Layer 4 of a small transformer language model trained on English Wikipedia (16 layers, counted from 0, width 128).
A neuron's activation on a vector x is SiLU(gate . x) times (in . x), where the dot is the dot product.
The model reads these tokens: "ma" " Page" " in" " the" " United" " States" "," " and" " from" " " "1" "9" "8" "5" " to" " "

The vector x that enters this layer's MLP at each token. A number n stands for (n - 128) times 0.02.
0 "ma": 162, 134, 116, 182, 137, 143, 152, 130, 119, 167, 115, 197, 164, 188, 77, 112, 145, 135, 115, 146, 134, 94, 165, 126, 98, 121, 189, 118, 156, 129, 139, 85, 121, 105, 104, 79, 143, 110, 154, 119, 144, 140, 123, 119, 133, 106, 111, 147, 101, 172, 122, 140, 109, 81, 57, 101, 126, 132, 110, 154, 157, 136, 126, 159, 109, 153, 157, 78, 101, 129, 111, 78, 144, 152, 186, 118, 116, 109, 114, 90, 78, 71, 116, 114, 138, 152, 110, 93, 149, 96, 124, 144, 101, 103, 124, 119, 112, 164, 94, 151, 47, 148, 101, 133, 162, 111, 141, 90, 147, 163, 99, 119, 144, 67, 144, 92, 74, 79, 99, 168, 141, 122, 158, 154, 105, 113, 150, 141
1 " Page": 139, 133, 117, 178, 141, 59, 188, 122, 111, 131, 102, 146, 142, 126, 109, 79, 145, 131, 170, 157, 88, 95, 121, 155, 140, 120, 187, 151, 99, 102, 107, 28, 132, 124, 107, 90, 134, 117, 179, 139, 124, 153, 120, 131, 113, 64, 99, 125, 87, 136, 132, 142, 96, 125, 59, 122, 121, 123, 151, 194, 153, 139, 103, 144, 118, 105, 135, 125, 112, 85, 126, 96, 134, 148, 153, 106, 106, 118, 115, 100, 103, 107, 107, 91, 147, 156, 130, 98, 157, 113, 118, 128, 109, 109, 80, 120, 108, 138, 90, 99, 65, 162, 106, 114, 177, 160, 162, 100, 155, 131, 69, 85, 97, 95, 138, 95, 42, 52, 100, 140, 140, 97, 134, 154, 151, 135, 130, 139
2 " in": 124, 216, 147, 114, 91, 177, 160, 105, 106, 139, 106, 121, 130, 165, 125, 103, 116, 122, 191, 104, 115, 116, 129, 121, 115, 167, 192, 103, 124, 107, 140, 106, 121, 89, 128, 141, 159, 130, 137, 156, 72, 122, 144, 115, 107, 112, 136, 125, 138, 129, 95, 201, 123, 122, 43, 141, 88, 106, 109, 120, 145, 84, 99, 141, 150, 101, 183, 173, 114, 125, 135, 116, 95, 156, 124, 150, 141, 113, 89, 88, 141, 66, 164, 149, 136, 130, 209, 104, 163, 134, 139, 100, 110, 141, 99, 124, 98, 155, 72, 157, 120, 153, 121, 137, 145, 120, 159, 104, 147, 150, 102, 118, 133, 88, 101, 104, 128, 120, 161, 138, 168, 104, 174, 114, 104, 142, 132, 99
3 " the": 105, 182, 137, 156, 133, 158, 136, 127, 108, 124, 118, 122, 127, 222, 121, 107, 97, 114, 237, 129, 99, 105, 109, 121, 106, 121, 210, 113, 131, 128, 132, 124, 152, 66, 129, 109, 186, 134, 120, 150, 100, 126, 148, 118, 135, 54, 117, 145, 118, 167, 112, 196, 120, 128, 76, 102, 74, 133, 133, 138, 152, 115, 96, 152, 162, 119, 149, 153, 99, 178, 143, 129, 107, 146, 128, 176, 172, 162, 127, 122, 146, 123, 194, 126, 88, 130, 142, 123, 167, 170, 144, 119, 118, 118, 97, 124, 131, 135, 102, 146, 133, 129, 128, 138, 123, 147, 155, 100, 131, 142, 109, 122, 109, 84, 115, 128, 131, 115, 134, 138, 162, 166, 144, 85, 112, 142, 111, 134
4 " United": 134, 140, 136, 150, 125, 122, 146, 126, 130, 160, 106, 106, 124, 155, 95, 133, 103, 90, 178, 118, 103, 100, 102, 100, 130, 136, 210, 114, 97, 108, 128, 160, 142, 128, 117, 129, 154, 112, 142, 174, 99, 115, 115, 113, 144, 84, 51, 163, 79, 190, 84, 130, 93, 125, 58, 121, 91, 125, 137, 188, 173, 142, 93, 138, 150, 115, 139, 159, 101, 125, 157, 118, 113, 108, 161, 104, 100, 144, 132, 122, 149, 175, 124, 138, 117, 133, 121, 137, 119, 87, 166, 120, 118, 118, 98, 115, 136, 150, 132, 113, 89, 137, 90, 141, 135, 129, 155, 88, 117, 146, 113, 157, 150, 87, 151, 48, 118, 73, 127, 96, 178, 121, 128, 84, 137, 150, 125, 141
5 " States": 97, 119, 119, 122, 121, 98, 105, 150, 109, 144, 129, 119, 106, 167, 85, 102, 55, 132, 165, 161, 152, 99, 148, 137, 114, 124, 174, 103, 118, 75, 175, 133, 92, 113, 98, 70, 146, 117, 114, 162, 83, 141, 101, 114, 173, 104, 92, 175, 81, 198, 82, 171, 100, 165, 99, 118, 95, 133, 140, 146, 147, 136, 102, 179, 124, 126, 163, 124, 98, 104, 194, 126, 123, 140, 151, 109, 148, 118, 123, 139, 111, 109, 133, 136, 163, 147, 153, 108, 130, 110, 137, 89, 151, 133, 111, 96, 123, 154, 139, 138, 129, 175, 148, 125, 186, 124, 128, 142, 153, 148, 94, 122, 133, 92, 165, 92, 143, 80, 127, 121, 162, 110, 187, 106, 128, 164, 127, 178
6 ",": 107, 146, 121, 116, 147, 146, 128, 95, 125, 149, 129, 94, 133, 156, 134, 126, 85, 111, 192, 167, 113, 112, 124, 79, 116, 114, 206, 109, 137, 110, 142, 131, 153, 60, 139, 92, 160, 135, 134, 141, 81, 114, 147, 108, 131, 91, 102, 183, 111, 160, 100, 207, 84, 117, 102, 146, 78, 116, 121, 139, 131, 111, 104, 165, 178, 132, 165, 157, 133, 128, 137, 83, 102, 144, 121, 163, 144, 99, 128, 98, 133, 105, 136, 138, 144, 150, 139, 81, 141, 138, 167, 95, 98, 136, 112, 107, 116, 163, 66, 151, 142, 145, 148, 133, 151, 138, 144, 121, 160, 145, 113, 111, 123, 109, 103, 173, 101, 103, 130, 149, 195, 121, 198, 132, 135, 101, 105, 122
7 " and": 104, 135, 145, 129, 139, 147, 139, 89, 109, 150, 104, 123, 129, 176, 156, 126, 105, 138, 177, 159, 134, 118, 129, 104, 113, 125, 250, 109, 124, 93, 120, 113, 161, 94, 158, 82, 148, 124, 143, 151, 91, 122, 152, 92, 134, 107, 125, 176, 110, 121, 95, 193, 102, 142, 87, 141, 90, 126, 126, 140, 141, 105, 91, 154, 184, 145, 117, 137, 120, 166, 147, 110, 105, 144, 98, 170, 161, 124, 131, 102, 140, 121, 153, 159, 133, 153, 147, 107, 134, 136, 148, 114, 102, 114, 105, 99, 112, 137, 78, 149, 158, 139, 131, 140, 135, 138, 155, 139, 162, 187, 142, 66, 157, 106, 102, 138, 98, 104, 161, 130, 157, 108, 157, 133, 140, 144, 106, 120
8 " from": 153, 178, 144, 143, 127, 166, 121, 113, 118, 160, 112, 83, 119, 192, 106, 96, 115, 163, 186, 152, 80, 136, 132, 125, 120, 126, 188, 98, 117, 70, 113, 81, 127, 100, 136, 94, 149, 117, 127, 134, 80, 131, 152, 109, 92, 121, 144, 129, 88, 138, 80, 192, 118, 125, 92, 136, 86, 153, 149, 147, 156, 99, 93, 146, 168, 129, 161, 162, 149, 154, 146, 98, 98, 100, 98, 156, 120, 135, 115, 100, 142, 120, 185, 160, 112, 145, 173, 121, 124, 125, 171, 109, 134, 133, 109, 128, 130, 120, 95, 128, 137, 148, 139, 140, 154, 179, 136, 95, 132, 173, 116, 92, 106, 74, 123, 92, 98, 93, 183, 132, 153, 109, 183, 89, 129, 114, 147, 92
9 " ": 80, 93, 139, 96, 114, 139, 132, 142, 122, 129, 103, 116, 149, 153, 146, 113, 106, 130, 212, 166, 105, 89, 103, 104, 120, 167, 181, 117, 141, 123, 107, 171, 137, 68, 116, 117, 152, 133, 95, 151, 95, 145, 176, 105, 103, 145, 112, 139, 114, 185, 74, 203, 115, 124, 60, 123, 105, 133, 144, 158, 173, 126, 79, 129, 132, 113, 157, 175, 93, 151, 148, 151, 98, 129, 141, 134, 147, 145, 120, 118, 142, 125, 148, 132, 96, 143, 122, 86, 128, 139, 147, 109, 109, 115, 105, 121, 139, 136, 115, 136, 123, 143, 122, 95, 134, 139, 156, 108, 198, 173, 89, 117, 125, 64, 93, 122, 152, 126, 139, 118, 186, 143, 158, 173, 111, 123, 110, 82
10 "1": 93, 106, 77, 95, 160, 130, 126, 137, 106, 132, 139, 132, 160, 147, 153, 117, 98, 146, 190, 118, 101, 87, 135, 89, 165, 168, 146, 130, 134, 141, 121, 159, 130, 80, 159, 97, 163, 127, 100, 156, 81, 111, 168, 136, 137, 152, 104, 155, 53, 154, 64, 125, 93, 101, 88, 146, 100, 145, 144, 148, 174, 98, 99, 136, 143, 83, 160, 158, 102, 137, 156, 120, 93, 119, 147, 140, 143, 123, 155, 119, 94, 117, 98, 162, 114, 177, 142, 94, 161, 148, 134, 100, 117, 101, 115, 139, 137, 142, 116, 117, 117, 103, 113, 119, 123, 153, 156, 108, 196, 167, 133, 114, 117, 98, 98, 64, 121, 175, 104, 118, 181, 147, 176, 72, 131, 173, 120, 96
11 "9": 106, 112, 76, 72, 136, 107, 109, 127, 87, 116, 72, 102, 144, 164, 106, 141, 105, 139, 165, 112, 114, 106, 121, 121, 143, 169, 166, 140, 125, 128, 123, 136, 121, 104, 115, 121, 151, 153, 95, 128, 116, 109, 157, 124, 141, 124, 99, 142, 105, 159, 73, 176, 95, 67, 101, 127, 111, 131, 168, 116, 121, 68, 104, 201, 130, 138, 168, 161, 99, 207, 179, 136, 96, 75, 131, 156, 142, 132, 136, 86, 123, 105, 109, 150, 130, 147, 137, 107, 167, 136, 151, 123, 99, 98, 107, 100, 150, 145, 122, 186, 119, 139, 107, 91, 96, 173, 144, 77, 142, 174, 121, 115, 134, 113, 125, 92, 104, 145, 136, 158, 193, 104, 140, 80, 102, 157, 116, 123
12 "8": 121, 100, 131, 81, 145, 104, 147, 127, 95, 129, 87, 68, 167, 160, 127, 106, 142, 140, 138, 171, 114, 90, 152, 149, 131, 172, 139, 150, 139, 143, 129, 106, 171, 98, 134, 112, 189, 153, 140, 140, 105, 92, 145, 155, 141, 124, 83, 161, 43, 150, 84, 158, 112, 101, 105, 132, 112, 135, 160, 166, 151, 87, 133, 181, 134, 136, 165, 158, 82, 151, 138, 118, 107, 130, 142, 134, 107, 102, 163, 125, 150, 116, 123, 135, 133, 156, 98, 116, 162, 123, 163, 134, 94, 142, 89, 122, 126, 149, 103, 195, 104, 156, 101, 85, 113, 200, 177, 89, 150, 134, 113, 124, 127, 98, 134, 48, 108, 140, 100, 171, 169, 118, 130, 113, 118, 149, 155, 146
13 "5": 134, 101, 129, 88, 161, 102, 113, 128, 109, 124, 83, 110, 177, 189, 135, 106, 139, 124, 133, 150, 133, 105, 179, 125, 87, 137, 168, 144, 129, 133, 101, 110, 134, 100, 90, 130, 167, 122, 129, 130, 136, 133, 147, 145, 134, 139, 96, 125, 75, 146, 68, 173, 81, 107, 72, 157, 102, 133, 176, 154, 152, 100, 116, 188, 120, 132, 150, 155, 113, 134, 142, 108, 100, 160, 136, 136, 132, 106, 137, 105, 194, 82, 124, 125, 183, 166, 125, 112, 145, 110, 181, 131, 136, 119, 87, 155, 133, 140, 102, 165, 92, 174, 109, 111, 121, 171, 193, 129, 140, 131, 109, 102, 118, 105, 122, 114, 104, 125, 77, 186, 135, 96, 142, 98, 137, 156, 142, 150
14 " to": 131, 137, 144, 129, 150, 139, 135, 123, 109, 139, 98, 123, 129, 205, 118, 154, 130, 147, 166, 141, 130, 137, 120, 144, 100, 101, 186, 106, 147, 121, 127, 84, 131, 103, 162, 114, 145, 123, 117, 137, 101, 91, 162, 77, 139, 149, 127, 130, 77, 138, 88, 198, 108, 143, 93, 119, 64, 121, 144, 123, 149, 100, 112, 164, 194, 129, 128, 164, 128, 137, 179, 112, 116, 151, 133, 152, 110, 96, 114, 131, 126, 87, 172, 147, 113, 147, 173, 125, 144, 130, 168, 127, 130, 115, 127, 134, 116, 113, 83, 138, 150, 163, 131, 135, 150, 141, 160, 122, 135, 214, 116, 102, 131, 69, 112, 110, 170, 131, 185, 135, 172, 99, 154, 120, 106, 137, 99, 83
15 " ": 75, 91, 146, 113, 107, 135, 147, 147, 123, 132, 101, 115, 152, 149, 146, 123, 104, 144, 208, 173, 116, 97, 101, 112, 112, 171, 171, 116, 140, 131, 111, 165, 124, 81, 122, 115, 166, 132, 103, 136, 114, 150, 163, 106, 112, 147, 108, 136, 110, 186, 77, 200, 114, 129, 62, 104, 103, 141, 145, 156, 184, 124, 82, 115, 139, 118, 148, 175, 104, 138, 152, 146, 102, 128, 152, 138, 128, 150, 113, 122, 136, 121, 146, 139, 96, 136, 121, 86, 125, 160, 163, 111, 107, 115, 99, 135, 122, 137, 113, 136, 114, 156, 121, 97, 122, 131, 152, 104, 208, 178, 93, 107, 119, 63, 87, 127, 150, 121, 131, 130, 179, 133, 166, 177, 108, 127, 123, 87

Each question shows the input weights of one neuron of the MLP. A number n stands for (n - 128) times 0.0052.

n0 gate: 119, 146, 130, 144, 136, 136, 151, 95, 129, 112, 105, 129, 126, 126, 133, 111, 129, 146, 118, 134, 128, 119, 140, 134, 111, 136, 115, 130, 109, 135, 133, 131, 149, 127, 141, 157, 157, 142, 118, 106, 130, 106, 126, 129, 123, 142, 146, 143, 116, 126, 153, 134, 118, 157, 148, 131, 105, 135, 148, 109, 135, 125, 122, 123, 132, 114, 110, 141, 130, 117, 119, 131, 104, 107, 136, 114, 101, 120, 103, 135, 143, 117, 119, 153, 159, 118, 145, 133, 132, 112, 133, 126, 110, 134, 167, 125, 94, 152, 124, 60, 104, 144, 136, 126, 131, 143, 102, 129, 141, 116, 126, 107, 152, 129, 95, 119, 122, 131, 130, 146, 134, 135, 102, 139, 124, 124, 139, 104
n0 in: 121, 129, 141, 114, 132, 132, 113, 134, 115, 147, 130, 125, 146, 117, 119, 120, 106, 148, 133, 123, 128, 144, 153, 139, 156, 150, 148, 140, 138, 127, 114, 117, 138, 136, 131, 133, 103, 127, 144, 130, 129, 123, 113, 135, 154, 119, 116, 149, 155, 127, 143, 124, 124, 136, 116, 133, 140, 105, 127, 105, 140, 166, 118, 118, 113, 112, 129, 146, 113, 115, 117, 132, 164, 122, 132, 133, 125, 141, 116, 88, 123, 112, 113, 122, 151, 168, 127, 144, 159, 124, 114, 121, 89, 135, 139, 117, 113, 144, 104, 149, 154, 129, 111, 122, 126, 112, 119, 131, 106, 93, 122, 123, 130, 95, 127, 104, 113, 121, 164, 167, 103, 120, 92, 130, 140, 160, 113, 113
On which two tokens does it fire most, strongest first? 2 " in", 1 " Page"

n40 gate: 133, 98, 146, 130, 78, 164, 124, 120, 122, 139, 121, 105, 129, 116, 161, 115, 106, 104, 143, 109, 143, 137, 119, 100, 111, 129, 114, 114, 114, 114, 170, 112, 174, 144, 105, 71, 138, 156, 143, 128, 121, 117, 125, 138, 118, 135, 137, 179, 138, 113, 123, 120, 113, 106, 159, 142, 158, 134, 131, 158, 115, 135, 117, 114, 126, 133, 163, 109, 114, 112, 151, 124, 148, 86, 106, 133, 126, 143, 185, 136, 116, 129, 158, 152, 118, 100, 122, 168, 128, 136, 130, 161, 124, 120, 82, 95, 114, 152, 147, 106, 125, 122, 150, 114, 128, 122, 116, 99, 86, 146, 98, 163, 151, 117, 97, 103, 140, 142, 140, 114, 130, 122, 154, 123, 121, 97, 137, 152
n40 in: 136, 111, 153, 135, 114, 118, 133, 111, 100, 133, 136, 120, 151, 121, 98, 108, 106, 131, 105, 121, 152, 89, 109, 122, 149, 128, 71, 109, 136, 151, 121, 156, 115, 124, 125, 105, 128, 109, 100, 125, 130, 149, 113, 99, 133, 83, 120, 134, 135, 146, 133, 136, 159, 126, 120, 171, 119, 90, 145, 151, 123, 136, 116, 100, 152, 105, 134, 154, 143, 144, 126, 125, 105, 165, 154, 129, 110, 117, 78, 122, 139, 72, 134, 100, 143, 139, 132, 142, 122, 112, 103, 103, 124, 135, 110, 111, 109, 137, 116, 152, 125, 129, 150, 133, 144, 121, 146, 182, 157, 140, 142, 136, 132, 138, 135, 149, 124, 105, 121, 148, 103, 138, 117, 105, 144, 155, 105, 126
On which two tokens does it fire most, strongest first? 5 " States", 6 ","

n106 gate: 77, 120, 136, 146, 113, 145, 108, 133, 105, 113, 85, 123, 143, 102, 133, 130, 161, 168, 121, 126, 137, 139, 118, 132, 152, 102, 108, 92, 117, 118, 131, 164, 107, 150, 123, 112, 125, 132, 99, 179, 142, 108, 132, 107, 96, 138, 112, 148, 153, 101, 123, 148, 133, 130, 120, 131, 132, 151, 106, 99, 115, 155, 135, 132, 110, 155, 127, 122, 98, 148, 148, 128, 82, 145, 133, 131, 103, 106, 148, 145, 128, 140, 134, 138, 141, 125, 101, 112, 162, 178, 126, 128, 128, 125, 129, 118, 146, 151, 145, 106, 129, 151, 119, 106, 91, 114, 114, 143, 124, 96, 138, 77, 119, 111, 133, 116, 122, 153, 120, 87, 139, 113, 147, 87, 108, 118, 169, 141
n106 in: 130, 155, 130, 102, 155, 127, 79, 152, 127, 112, 142, 120, 156, 129, 164, 161, 135, 146, 169, 162, 124, 134, 120, 99, 157, 127, 130, 148, 162, 113, 143, 127, 133, 118, 92, 131, 130, 128, 117, 81, 126, 135, 131, 117, 151, 137, 136, 154, 110, 124, 109, 124, 186, 149, 107, 121, 148, 118, 130, 121, 156, 106, 91, 155, 112, 125, 113, 138, 105, 77, 140, 121, 150, 138, 114, 119, 121, 126, 144, 131, 165, 191, 124, 133, 84, 84, 143, 153, 134, 152, 158, 125, 137, 174, 136, 127, 115, 124, 138, 88, 146, 132, 132, 141, 134, 120, 132, 141, 107, 130, 117, 130, 159, 89, 113, 127, 119, 163, 123, 125, 109, 153, 124, 101, 133, 122, 118, 154
On which two tokens does it fire most, strongest first? 0 "ma", 1 " Page"

n85 gate: 152, 142, 147, 135, 136, 132, 168, 124, 121, 125, 131, 126, 132, 163, 133, 106, 117, 145, 93, 116, 137, 113, 144, 116, 131, 133, 118, 128, 93, 113, 126, 161, 121, 127, 125, 116, 186, 149, 145, 173, 104, 137, 154, 191, 140, 151, 132, 111, 130, 160, 145, 137, 114, 126, 140, 138, 131, 130, 117, 121, 124, 148, 144, 115, 85, 94, 102, 151, 147, 99, 141, 163, 136, 127, 110, 100, 136, 148, 137, 124, 110, 112, 124, 111, 129, 120, 132, 119, 132, 155, 136, 111, 80, 168, 140, 130, 137, 113, 132, 127, 127, 153, 125, 121, 112, 160, 120, 137, 142, 130, 134, 152, 116, 131, 124, 172, 128, 159, 158, 146, 138, 120, 128, 141, 106, 135, 112, 108
n85 in: 111, 121, 104, 112, 118, 118, 93, 144, 132, 113, 134, 97, 146, 121, 135, 147, 140, 125, 129, 117, 151, 138, 103, 136, 134, 127, 146, 142, 124, 116, 114, 120, 101, 143, 160, 148, 121, 121, 108, 156, 177, 84, 121, 90, 119, 122, 140, 116, 111, 130, 99, 112, 137, 136, 146, 108, 94, 87, 140, 139, 127, 143, 65, 130, 147, 132, 138, 129, 89, 164, 117, 99, 111, 130, 127, 124, 96, 116, 110, 141, 123, 133, 124, 126, 100, 159, 111, 136, 103, 110, 142, 134, 145, 125, 130, 129, 144, 105, 129, 131, 139, 150, 115, 99, 135, 107, 127, 119, 126, 138, 110, 178, 146, 157, 163, 143, 123, 121, 129, 113, 164, 160, 124, 120, 144, 143, 110, 128
On which token does it fire most? 0 "ma"

n56 gate: 114, 104, 139, 130, 101, 152, 132, 134, 106, 146, 135, 95, 131, 90, 173, 102, 142, 145, 97, 110, 126, 159, 131, 129, 116, 109, 144, 133, 122, 101, 139, 100, 138, 126, 147, 112, 126, 129, 114, 125, 103, 131, 175, 111, 125, 112, 113, 132, 100, 149, 158, 103, 133, 126, 132, 115, 122, 148, 140, 125, 93, 180, 125, 117, 137, 127, 120, 82, 111, 148, 122, 160, 100, 149, 110, 117, 136, 100, 122, 136, 133, 151, 154, 99, 151, 118, 134, 94, 199, 149, 119, 86, 128, 104, 113, 141, 139, 125, 170, 105, 143, 98, 191, 126, 141, 129, 115, 108, 147, 105, 175, 140, 165, 147, 131, 136, 99, 108, 92, 119, 122, 121, 196, 87, 97, 122, 126, 159
n56 in: 120, 79, 136, 142, 163, 138, 148, 145, 87, 146, 141, 135, 161, 104, 135, 102, 105, 110, 89, 122, 118, 126, 130, 180, 103, 156, 125, 106, 149, 109, 146, 135, 158, 95, 156, 152, 120, 103, 111, 116, 146, 105, 176, 159, 154, 73, 119, 116, 151, 124, 113, 144, 120, 129, 158, 138, 114, 128, 112, 84, 135, 144, 120, 117, 127, 168, 139, 106, 133, 152, 108, 98, 107, 121, 130, 143, 118, 147, 124, 123, 92, 142, 151, 110, 156, 142, 127, 132, 170, 95, 171, 138, 80, 121, 166, 132, 114, 105, 104, 144, 100, 102, 152, 125, 143, 138, 99, 110, 144, 107, 135, 150, 113, 134, 90, 134, 132, 106, 146, 102, 102, 122, 118, 165, 125, 155, 123, 105
On which token does it fire most, and how strongly? 4 " United", at about 0.2

n92 gate: 104, 77, 137, 124, 107, 139, 150, 102, 160, 121, 153, 119, 106, 145, 113, 136, 112, 125, 145, 63, 124, 103, 117, 196, 113, 124, 100, 119, 93, 119, 104, 127, 114, 108, 161, 137, 139, 70, 149, 145, 124, 148, 119, 159, 130, 153, 128, 139, 145, 176, 129, 141, 126, 148, 124, 162, 133, 119, 99, 141, 106, 88, 166, 131, 131, 82, 110, 108, 143, 145, 108, 140, 133, 114, 133, 146, 146, 146, 111, 150, 103, 152, 109, 126, 111, 121, 106, 173, 121, 135, 142, 104, 150, 143, 129, 69, 147, 131, 104, 144, 173, 95, 117, 133, 145, 129, 155, 125, 142, 111, 111, 129, 103, 128, 133, 115, 148, 124, 137, 122, 140, 123, 107, 168, 102, 132, 146, 129
n92 in: 154, 123, 107, 126, 111, 102, 147, 124, 96, 162, 142, 168, 148, 108, 131, 133, 166, 139, 174, 171, 150, 91, 127, 145, 103, 133, 142, 150, 69, 96, 105, 77, 115, 110, 101, 171, 133, 135, 149, 137, 130, 93, 143, 149, 112, 137, 168, 146, 153, 142, 134, 135, 124, 124, 88, 106, 149, 151, 123, 126, 117, 130, 135, 120, 122, 137, 136, 123, 113, 123, 101, 139, 125, 130, 138, 87, 154, 134, 116, 128, 122, 131, 113, 159, 100, 131, 103, 122, 127, 83, 154, 176, 144, 142, 102, 93, 108, 132, 136, 134, 129, 109, 155, 146, 159, 164, 112, 161, 136, 137, 112, 134, 81, 92, 96, 97, 160, 143, 134, 142, 133, 124, 152, 83, 105, 138, 151, 137
On which token does it fire most? 9 " "

n183 gate: 152, 139, 142, 151, 93, 96, 119, 139, 158, 144, 148, 76, 118, 92, 118, 150, 80, 110, 178, 123, 124, 114, 175, 168, 133, 113, 146, 103, 124, 114, 102, 140, 139, 122, 116, 118, 115, 179, 125, 120, 156, 100, 116, 134, 125, 94, 154, 125, 98, 114, 122, 149, 143, 111, 108, 100, 132, 128, 101, 152, 131, 92, 149, 154, 110, 112, 139, 115, 135, 135, 98, 144, 143, 103, 125, 134, 161, 173, 131, 137, 134, 147, 130, 171, 102, 153, 101, 116, 117, 113, 79, 132, 137, 147, 113, 112, 135, 136, 110, 134, 125, 105, 141, 134, 163, 148, 88, 113, 152, 139, 163, 190, 130, 142, 103, 101, 112, 121, 134, 104, 108, 149, 181, 154, 163, 144, 102, 114
n183 in: 158, 132, 131, 117, 103, 166, 150, 113, 135, 139, 180, 69, 163, 117, 105, 140, 127, 134, 127, 129, 110, 108, 168, 96, 110, 104, 135, 106, 145, 107, 126, 174, 119, 124, 127, 130, 101, 145, 116, 135, 143, 127, 115, 193, 120, 148, 162, 120, 128, 140, 172, 132, 125, 115, 110, 139, 92, 106, 139, 99, 98, 103, 115, 140, 107, 137, 167, 154, 144, 139, 153, 139, 118, 117, 112, 121, 161, 142, 157, 128, 140, 112, 133, 147, 83, 147, 131, 139, 129, 135, 141, 107, 126, 143, 91, 120, 112, 99, 127, 109, 116, 131, 141, 112, 148, 131, 120, 97, 113, 111, 184, 115, 87, 107, 121, 151, 118, 98, 133, 135, 148, 124, 177, 169, 144, 131, 129, 142
Its three highest activations, in order, are on tokens 8 " from", 6 ",", 3 " the"

n147 gate: 151, 63, 86, 91, 123, 133, 151, 141, 114, 107, 151, 98, 150, 107, 127, 152, 144, 181, 102, 125, 141, 154, 179, 83, 140, 131, 85, 108, 165, 119, 134, 127, 114, 162, 140, 136, 162, 120, 111, 154, 171, 119, 149, 154, 92, 57, 112, 89, 138, 141, 135, 147, 134, 139, 65, 98, 144, 179, 170, 114, 129, 120, 140, 116, 159, 164, 139, 134, 99, 103, 144, 111, 112, 82, 74, 166, 158, 135, 138, 145, 107, 115, 169, 179, 148, 155, 139, 112, 126, 132, 105, 114, 136, 159, 124, 96, 167, 108, 81, 140, 136, 139, 168, 127, 94, 127, 172, 149, 121, 117, 115, 96, 122, 109, 132, 132, 118, 104, 113, 123, 112, 164, 148, 95, 137, 166, 121, 149
n147 in: 130, 147, 128, 175, 103, 113, 140, 170, 87, 140, 178, 86, 154, 85, 78, 150, 113, 162, 141, 149, 86, 119, 171, 108, 141, 75, 101, 98, 101, 142, 154, 167, 116, 158, 109, 125, 155, 128, 146, 148, 126, 155, 106, 152, 133, 105, 106, 134, 116, 109, 119, 105, 107, 164, 129, 118, 115, 145, 171, 134, 115, 86, 114, 129, 112, 150, 111, 125, 118, 128, 120, 136, 102, 152, 129, 90, 168, 155, 148, 105, 88, 158, 143, 147, 125, 121, 123, 114, 99, 161, 100, 117, 125, 110, 145, 135, 141, 113, 146, 115, 68, 100, 96, 124, 84, 141, 152, 107, 150, 126, 125, 140, 105, 137, 117, 135, 90, 142, 110, 108, 161, 124, 189, 146, 120, 77, 98, 142
On which token does it fire most, and how strongly? 10 "1", at about 0.71

n290 gate: 104, 126, 133, 135, 146, 125, 163, 117, 124, 137, 108, 122, 124, 138, 169, 128, 107, 118, 122, 145, 111, 106, 165, 110, 131, 98, 128, 88, 139, 136, 105, 90, 151, 136, 119, 112, 147, 145, 139, 140, 123, 128, 122, 148, 126, 117, 127, 116, 133, 127, 128, 119, 108, 118, 87, 115, 161, 127, 79, 138, 86, 171, 99, 124, 153, 155, 169, 123, 146, 82, 124, 148, 127, 126, 117, 116, 141, 111, 116, 82, 184, 111, 138, 146, 93, 140, 140, 165, 132, 130, 120, 123, 122, 161, 157, 148, 120, 148, 105, 101, 142, 129, 127, 152, 120, 138, 128, 127, 125, 158, 124, 109, 96, 135, 69, 142, 181, 164, 159, 114, 110, 154, 146, 142, 134, 119, 104, 150
n290 in: 154, 132, 136, 115, 146, 174, 165, 93, 120, 148, 118, 139, 130, 135, 146, 94, 199, 90, 127, 120, 140, 103, 103, 119, 145, 116, 154, 111, 120, 162, 117, 128, 137, 135, 136, 125, 118, 115, 133, 122, 120, 127, 126, 116, 131, 135, 162, 88, 144, 117, 96, 115, 96, 105, 132, 133, 134, 131, 117, 134, 96, 97, 103, 137, 128, 169, 136, 138, 121, 122, 126, 98, 162, 143, 126, 111, 120, 97, 101, 142, 169, 101, 144, 144, 157, 99, 149, 144, 126, 170, 124, 99, 105, 127, 74, 95, 110, 83, 120, 114, 136, 87, 111, 98, 133, 132, 123, 162, 164, 130, 99, 117, 106, 160, 126, 163, 117, 138, 123, 143, 107, 152, 150, 105, 102, 106, 117, 148
On which token does it fire most, and how strongly? 2 " in", at about 1

n151 gate: 150, 120, 141, 127, 113, 114, 135, 162, 143, 138, 112, 123, 140, 123, 117, 155, 111, 150, 113, 127, 105, 161, 151, 137, 148, 135, 118, 138, 111, 127, 146, 126, 146, 134, 102, 133, 90, 116, 150, 157, 90, 98, 149, 143, 146, 106, 122, 93, 114, 156, 120, 95, 97, 124, 149, 137, 157, 152, 129, 127, 154, 134, 137, 123, 154, 105, 114, 135, 176, 107, 126, 117, 129, 118, 178, 138, 130, 115, 154, 159, 141, 98, 128, 126, 119, 127, 146, 151, 147, 141, 159, 152, 121, 144, 121, 149, 117, 127, 127, 150, 116, 106, 110, 133, 98, 122, 135, 118, 151, 112, 129, 114, 148, 118, 132, 54, 121, 94, 142, 123, 119, 145, 85, 138, 146, 145, 140, 139
n151 in: 168, 125, 81, 129, 115, 119, 105, 115, 80, 158, 162, 99, 105, 104, 131, 143, 151, 135, 106, 131, 139, 128, 126, 96, 121, 76, 117, 147, 130, 99, 122, 103, 80, 127, 113, 146, 120, 118, 109, 104, 140, 124, 137, 108, 108, 120, 151, 143, 125, 95, 123, 143, 120, 41, 145, 154, 146, 132, 115, 73, 138, 144, 108, 134, 126, 111, 118, 125, 130, 104, 147, 151, 118, 123, 130, 87, 131, 116, 142, 135, 127, 134, 142, 106, 132, 142, 126, 169, 103, 128, 144, 137, 102, 173, 103, 123, 131, 112, 161, 132, 102, 136, 143, 133, 139, 140, 170, 118, 146, 152, 134, 141, 145, 108, 154, 113, 106, 104, 132, 141, 160, 105, 126, 116, 139, 129, 112, 131
On which token does it fire most, and how strongly? 3 " the", at about 0.32